Layer 3 of a small transformer language model trained on English Wikipedia (15 layers, counted from 0, width 64).
Take only the direct path to the model's output, skipping the later layers: a vector added to the residual stream pushes a token's score in proportion to its dot product with that token's output vector.

Output vectors of the tokens that the questions are about. A number n stands for (n - 500) times 0.0056.
"od": 383 368 555 517 489 544 627 529 553 527 447 576 384 572 417 500 307 659 518 445 341 453 590 490 302 492 483 459 490 449 321 539 498 625 387 681 490 512 533 556 483 502 401 630 484 478 508 560 420 509 552 640 651 585 287 500 558 663 483 452 538 519 442 455
" career": 592 579 443 619 517 431 433 268 831 447 478 665 664 708 477 422 435 621 654 601 551 341 450 506 507 522 661 500 538 434 477 659 409 656 619 610 670 452 484 503 537 528 400 568 646 643 312 520 362 461 464 441 357 531 408 519 483 596 382 424 427 506 462 390
"other": 678 455 540 520 368 532 468 349 600 510 473 607 540 590 528 469 413 640 612 598 497 330 460 534 339 630 556 462 492 468 411 278 494 603 421 668 521 336 451 389 504 578 531 418 558 480 358 654 367 387 460 542 582 443 374 540 580 709 565 437 617 289 714 540
"and": 563 404 495 515 549 551 503 429 398 448 717 483 442 373 573 425 534 564 420 563 561 371 488 483 494 540 619 475 407 530 255 484 505 577 458 605 639 416 482 547 493 534 473 678 551 462 450 566 454 536 537 437 355 521 390 551 542 596 600 555 630 586 733 404
"s": 689 328 815 777 259 424 92 249 435 422 316 837 808 750 288 718 22 855 877 711 475 209 318 651 275 868 885 301 635 716 388 348 252 649 159 564 671 42 902 678 946 707 122 923 888 725 393 408 184 136 602 625 201 681 182 151 533 821 285 306 811 389 576 187
"vision": 492 572 654 525 519 484 427 446 484 622 526 731 577 623 415 543 485 633 609 497 285 491 492 461 517 447 529 426 500 654 389 558 476 566 446 663 729 452 612 389 555 524 433 558 515 595 344 432 449 453 586 618 533 657 421 330 544 459 599 236 489 343 461 480
"mate": 716 440 458 508 604 356 290 370 539 445 360 618 488 638 494 608 518 574 682 634 399 509 418 561 538 593 521 424 578 418 515 531 481 588 570 474 500 431 517 681 459 570 422 503 677 511 430 461 500 548 547 404 550 517 449 301 572 723 439 494 492 553 531 562
"her": 509 503 558 567 467 421 428 478 477 377 335 679 536 580 347 494 654 617 436 468 388 381 391 503 346 479 553 367 523 529 292 581 432 447 440 716 550 276 567 446 484 482 559 375 500 563 533 464 435 380 654 611 415 431 474 336 658 633 526 678 597 574 319 494
"d": 600 510 469 454 558 391 536 556 585 286 657 596 508 432 390 453 590 511 723 609 383 500 550 586 503 648 536 606 410 588 526 462 491 448 497 474 428 488 530 653 395 460 524 478 508 527 579 552 592 587 453 585 538 440 497 623 484 591 362 570 389 479 370 488
"i": 689 328 815 778 258 424 92 249 434 422 316 838 809 750 288 718 22 855 877 711 475 209 318 651 275 868 885 301 635 717 388 348 251 649 158 564 671 41 895 678 946 708 121 924 888 725 393 408 183 135 602 625 207 681 182 160 533 822 285 306 811 389 576 186
"p": 654 542 602 430 528 446 538 518 408 642 433 597 493 526 381 425 559 543 662 645 566 450 527 528 466 412 495 399 526 504 389 506 532 460 638 518 345 604 480 506 517 516 529 465 476 541 517 637 557 529 450 579 506 521 568 596 534 538 426 490 456 529 405 492
")": 546 420 449 613 402 585 562 537 610 493 553 613 395 466 590 574 537 495 618 488 519 458 444 459 646 406 359 548 463 572 586 446 488 415 468 482 693 479 507 553 494 542 419 521 402 463 596 510 488 555 495 489 533 433 476 445 465 553 552 593 583 363 418 387
"ity": 489 449 554 427 596 631 423 500 546 404 548 552 580 636 503 466 515 572 611 503 627 497 558 463 230 696 531 621 513 543 372 503 452 486 616 618 481 403 437 739 541 567 395 633 575 575 463 484 580 452 576 546 460 385 514 480 512 534 534 320 459 631 541 265
"rm": 579 510 572 511 497 439 438 359 550 411 406 613 401 636 338 581 561 570 515 587 397 409 522 633 303 536 446 298 495 564 353 327 496 473 554 497 495 513 638 493 555 500 395 635 570 403 290 541 552 654 491 514 369 590 409 503 512 676 518 487 556 437 634 532

Output weights of attention head 1. The head adds the sum of these rows, row i times number i of z. A number n stands for (n - 500) times 0.00073.
o0: 500 457 527 480 534 608 547 396 486 666 749 597 458 624 516 458 313 711 584 423 495 464 338 373 594 367 458 457 503 586 654 527 598 601 538 641 600 405 781 483 738 671 304 647 547 655 581 396 396 580 408 618 669 634 307 671 559 472 552 459 470 537 317 576
o1: 255 607 746 425 523 462 653 300 527 738 540 452 469 515 488 590 320 630 596 469 682 676 481 378 557 493 574 480 524 459 326 506 455 573 518 615 450 515 440 481 336 469 348 587 548 549 336 504 438 293 384 332 351 438 450 538 373 386 470 423 519 451 331 458
o2: 321 391 536 543 502 577 736 504 447 748 356 426 407 377 588 646 404 474 598 437 627 447 639 641 558 448 491 579 442 282 640 413 599 503 293 276 468 656 452 640 505 643 606 675 422 448 387 644 673 664 484 528 542 559 334 379 408 585 681 627 497 537 425 555
o3: 324 560 355 324 539 492 510 481 424 515 539 538 568 445 621 393 603 459 586 335 319 683 466 344 336 331 524 507 511 479 516 529 437 606 451 509 542 513 417 365 585 407 364 754 415 343 548 666 427 251 518 541 404 500 682 606 393 640 549 385 518 644 480 508
o4: 868 764 474 593 368 512 353 522 473 383 266 403 514 604 446 290 360 390 413 692 622 438 577 625 555 417 484 425 612 264 380 484 389 349 434 519 574 648 518 628 506 585 775 514 564 553 509 775 625 512 465 420 407 430 604 413 654 466 336 480 614 455 474 420
o5: 465 480 329 567 567 309 414 491 276 631 442 360 501 606 425 460 404 573 414 461 392 545 322 497 505 450 521 432 399 489 443 585 532 379 569 550 641 756 540 390 424 476 602 404 417 401 513 565 414 575 461 668 336 581 469 307 605 597 505 610 664 524 429 404
o6: 647 443 587 357 444 674 363 754 654 331 471 394 547 553 429 411 543 561 568 451 404 522 459 537 446 524 592 589 585 697 471 649 392 515 579 502 574 491 552 587 589 422 347 454 650 606 632 514 491 278 514 547 497 463 614 477 536 544 362 515 421 679 381 461
o7: 400 501 652 655 491 556 515 592 565 773 695 567 678 851 502 587 370 532 584 292 455 658 439 537 513 519 493 596 310 496 432 365 660 539 449 480 567 514 487 446 286 376 400 339 526 454 383 634 385 450 617 679 439 458 603 339 433 415 407 692 632 300 428 386
o8: 318 454 621 434 327 552 621 857 583 536 454 357 477 670 592 663 557 280 328 630 588 437 531 534 585 497 628 632 531 542 543 702 525 517 441 320 358 485 399 591 674 224 626 483 562 665 439 428 608 514 498 508 554 494 426 435 381 670 617 531 491 413 556 369
o9: 511 366 547 462 508 442 455 441 599 374 427 473 498 486 562 505 442 611 735 441 482 485 677 643 335 444 704 606 311 462 673 635 683 381 608 466 489 468 358 687 342 311 556 646 524 321 361 476 464 444 406 489 441 512 584 675 570 511 495 636 570 580 502 714
o10: 710 687 441 503 514 450 586 413 370 546 557 395 618 505 446 496 836 428 592 475 609 579 659 472 516 534 427 236 470 530 396 472 679 579 379 475 604 491 672 666 627 560 551 380 636 733 423 441 288 461 312 532 344 589 604 344 406 625 595 707 581 477 536 538
o11: 565 486 573 320 344 546 499 656 496 679 543 500 494 474 588 412 698 522 553 660 371 242 457 549 662 532 280 457 347 381 351 343 168 541 549 553 716 320 646 445 388 545 469 535 670 587 307 464 568 522 536 494 490 329 563 661 457 478 612 626 359 525 618 521
o12: 455 468 446 642 423 524 615 751 211 608 522 480 505 557 507 358 363 467 404 336 315 536 529 341 593 712 460 705 453 461 643 386 440 464 618 549 673 384 473 538 532 426 541 722 494 391 448 550 644 443 792 661 413 527 629 617 633 510 732 673 519 486 494 441
o13: 555 416 559 396 322 374 591 410 346 422 568 281 356 511 270 566 454 514 696 456 398 529 397 588 351 444 426 642 616 613 572 525 330 513 375 493 686 476 526 637 264 746 461 650 453 498 377 528 471 424 423 439 513 617 540 310 548 505 430 611 540 566 623 556
o14: 518 390 628 765 593 550 645 696 363 636 632 567 314 486 570 631 679 408 209 347 561 556 614 715 644 700 459 572 480 489 474 369 319 647 332 451 598 704 379 422 357 498 457 398 632 509 583 456 673 412 682 408 581 550 556 547 468 317 472 527 753 514 631 591
o15: 421 710 623 672 584 318 492 250 276 508 562 465 621 438 440 458 543 494 494 487 561 563 453 395 585 609 573 475 646 472 515 564 489 467 541 673 401 588 433 379 498 654 724 409 403 534 596 517 501 538 746 454 180 565 316 426 680 413 451 488 428 640 260 669
o16: 388 659 734 329 398 736 595 328 395 561 234 554 600 396 455 523 366 496 565 310 510 710 515 450 428 590 679 339 462 591 300 632 576 556 423 430 231 448 652 456 511 413 382 297 572 306 504 527 614 472 657 718 594 581 502 376 521 501 675 487 416 558 575 505
o17: 632 604 503 428 384 574 590 363 486 529 558 622 474 426 807 589 355 639 444 384 491 887 556 549 661 349 527 477 559 547 493 416 617 528 371 580 445 464 485 439 639 397 438 622 484 534 523 619 482 495 473 435 492 522 487 756 501 546 457 428 347 666 421 570
o18: 431 629 401 487 578 415 645 431 501 469 456 459 557 367 552 399 499 482 557 447 539 628 458 505 400 403 453 396 415 483 420 684 686 443 431 395 301 395 360 455 585 23 581 466 467 410 719 479 469 623 485 633 462 537 526 617 388 521 449 579 476 686 575 413
o19: 445 600 550 742 425 604 678 524 468 548 419 678 590 460 452 433 643 417 443 478 519 517 603 511 624 343 493 381 306 375 501 265 533 545 557 605 500 262 627 597 503 677 548 580 407 381 378 596 549 396 720 496 397 542 402 582 503 490 655 734 470 456 516 495
o20: 294 783 442 320 374 424 543 401 466 556 567 565 613 270 628 675 739 644 736 467 505 506 687 621 388 626 578 594 576 403 582 366 655 537 627 549 420 557 522 554 206 293 424 589 525 438 785 511 638 599 442 449 677 462 476 430 616 407 593 497 418 378 465 409
o21: 505 585 388 500 443 580 483 426 609 645 717 485 543 473 471 340 638 677 440 489 418 404 615 592 539 383 616 492 450 468 344 428 807 366 250 349 300 619 363 517 406 434 382 559 449 552 645 433 571 493 499 546 399 292 647 609 386 380 515 418 357 574 352 630
o22: 519 263 515 577 738 586 579 499 441 529 528 582 395 598 424 631 451 614 559 541 511 657 406 447 484 456 372 458 398 477 288 477 320 589 513 538 707 573 563 385 423 656 469 478 587 659 283 695 577 644 377 383 301 507 396 421 563 508 453 635 360 456 696 588
o23: 460 580 538 711 480 594 486 634 490 443 490 655 422 239 711 454 517 385 391 568 626 568 797 462 441 411 362 401 454 599 542 359 574 330 355 693 647 579 431 462 394 524 535 486 504 380 511 411 476 500 568 355 648 336 445 675 558 342 626 466 545 490 543 564
o24: 595 548 396 467 748 529 578 547 452 457 429 710 521 553 620 573 593 452 694 496 599 547 553 430 524 763 291 646 628 371 607 567 698 590 551 337 475 605 583 362 783 545 359 667 618 596 698 456 523 407 609 506 514 603 633 505 449 452 626 672 532 661 395 535
o25: 313 472 407 672 578 324 491 748 555 609 518 716 405 383 624 732 499 304 478 478 469 440 415 396 577 302 586 509 627 437 597 472 591 527 690 353 565 597 424 435 558 511 554 445 560 715 609 312 522 696 413 543 468 572 448 388 527 715 644 587 402 473 421 443
o26: 507 683 406 448 433 386 712 520 473 525 699 466 545 449 562 535 585 594 350 596 623 681 589 617 596 537 383 729 641 489 631 438 589 567 535 435 637 436 731 291 566 622 600 703 445 333 583 711 331 478 465 493 448 553 386 658 436 596 467 646 637 539 572 320
o27: 642 448 440 332 459 506 450 375 464 550 497 472 419 615 444 442 846 306 239 699 389 381 713 542 368 547 465 589 740 426 304 558 728 441 685 492 367 602 492 304 576 564 544 450 476 284 457 517 556 634 341 477 539 582 512 554 408 293 611 394 572 532 371 444
o28: 446 272 651 622 539 456 338 357 398 564 390 341 226 220 543 411 519 618 435 323 562 496 398 413 258 436 352 427 573 374 471 678 613 239 648 405 557 507 713 555 350 539 473 545 471 770 543 391 531 496 490 483 554 318 667 507 455 446 700 341 488 708 598 435
o29: 627 200 676 500 738 647 593 469 393 524 708 501 405 559 590 552 526 714 449 316 295 634 657 553 376 440 445 441 559 702 480 449 493 565 422 535 484 338 762 472 492 448 496 373 418 508 447 509 452 433 420 446 648 522 579 551 668 272 371 334 356 317 404 363
o30: 592 526 416 407 464 564 540 510 361 536 547 474 731 560 523 583 536 366 602 674 404 680 416 432 518 717 578 519 605 430 602 588 484 532 431 432 500 472 566 403 370 575 301 438 507 482 590 551 424 645 309 406 671 706 677 455 491 430 535 438 550 768 413 222
o31: 676 407 557 373 472 487 539 420 484 508 490 490 412 407 456 427 505 608 473 456 557 615 496 438 540 772 598 385 575 533 566 388 411 648 643 407 280 570 473 533 461 507 675 351 723 565 296 502 720 553 444 561 581 526 353 446 513 608 447 428 405 663 718 660

Each question shows a token from some text and the vector z that the head gathered there. A number n stands for (n - 500) times 0.0062.

"ia": 427 438 455 461 555 581 439 487 496 596 520 366 520 506 383 549 515 564 445 572 481 325 543 530 380 537 496 585 510 589 374 629
Which of these tokens does it push up most? "rm"

"il": 561 538 370 677 477 357 622 443 196 322 351 587 592 571 548 464 711 476 469 446 381 617 484 562 595 310 374 475 602 477 897 572
Which of these tokens does it push down most? ")"

"s": 618 361 438 323 541 364 314 123 366 593 362 471 395 493 406 663 375 382 441 465 415 374 437 546 456 391 541 471 539 300 431 745
Which of these tokens does it push up most? "mate"

"en": 511 662 489 497 491 377 588 550 625 528 653 470 428 505 494 425 490 603 518 364 624 632 575 428 774 610 448 579 656 441 813 393
Which of these tokens does it push up most? "ity"

"ated": 486 458 494 433 438 389 523 349 586 628 494 482 352 579 503 404 486 604 498 459 579 528 347 514 449 461 547 578 472 486 569 477
Which of these tokens does it push up most? "d"

"it": 547 620 512 610 403 319 678 558 709 656 439 418 525 574 483 328 521 560 492 529 707 505 466 356 541 448 691 635 469 480 618 426
Which three tokens does it push up most, strongest first? "ity", "d", "od"

"Re": 561 534 491 612 409 460 486 550 467 532 576 509 477 438 526 504 497 566 480 487 472 616 496 459 569 556 473 568 463 495 531 463
Which of these tokens does it push up most? "vision"

"ed": 423 453 409 431 682 580 462 472 485 622 430 395 526 561 346 574 505 503 330 565 401 116 683 466 279 537 491 526 531 578 294 797
Which of these tokens does it push down most? ")"

" and": 615 483 527 447 559 465 467 457 457 476 503 440 453 487 368 561 432 541 446 509 490 565 500 567 476 528 424 607 540 586 603 497
Which of these tokens does it push down most? "and"

" ": 603 537 511 438 606 490 384 526 464 399 406 611 505 494 395 431 495 541 387 509 417 543 528 590 357 416 426 541 472 566 512 487
Which of these tokens does it push down most? "d"

"gra": 646 537 537 513 667 343 644 322 539 534 387 387 436 421 341 483 519 669 442 227 625 698 309 443 641 559 345 376 473 432 499 691
Which of these tokens does it push down most? "and"

"cu": 517 599 364 510 531 507 419 448 459 291 487 551 498 362 628 678 381 530 394 581 211 694 373 507 415 579 404 401 521 211 509 600
Which two tokens does it push up most, strongest first? " career", "her"

"g": 708 420 503 474 487 497 412 561 716 434 580 287 487 407 408 323 676 547 560 472 533 367 420 422 600 556 441 654 444 617 531 378
Which of these tokens does it push down most? "and"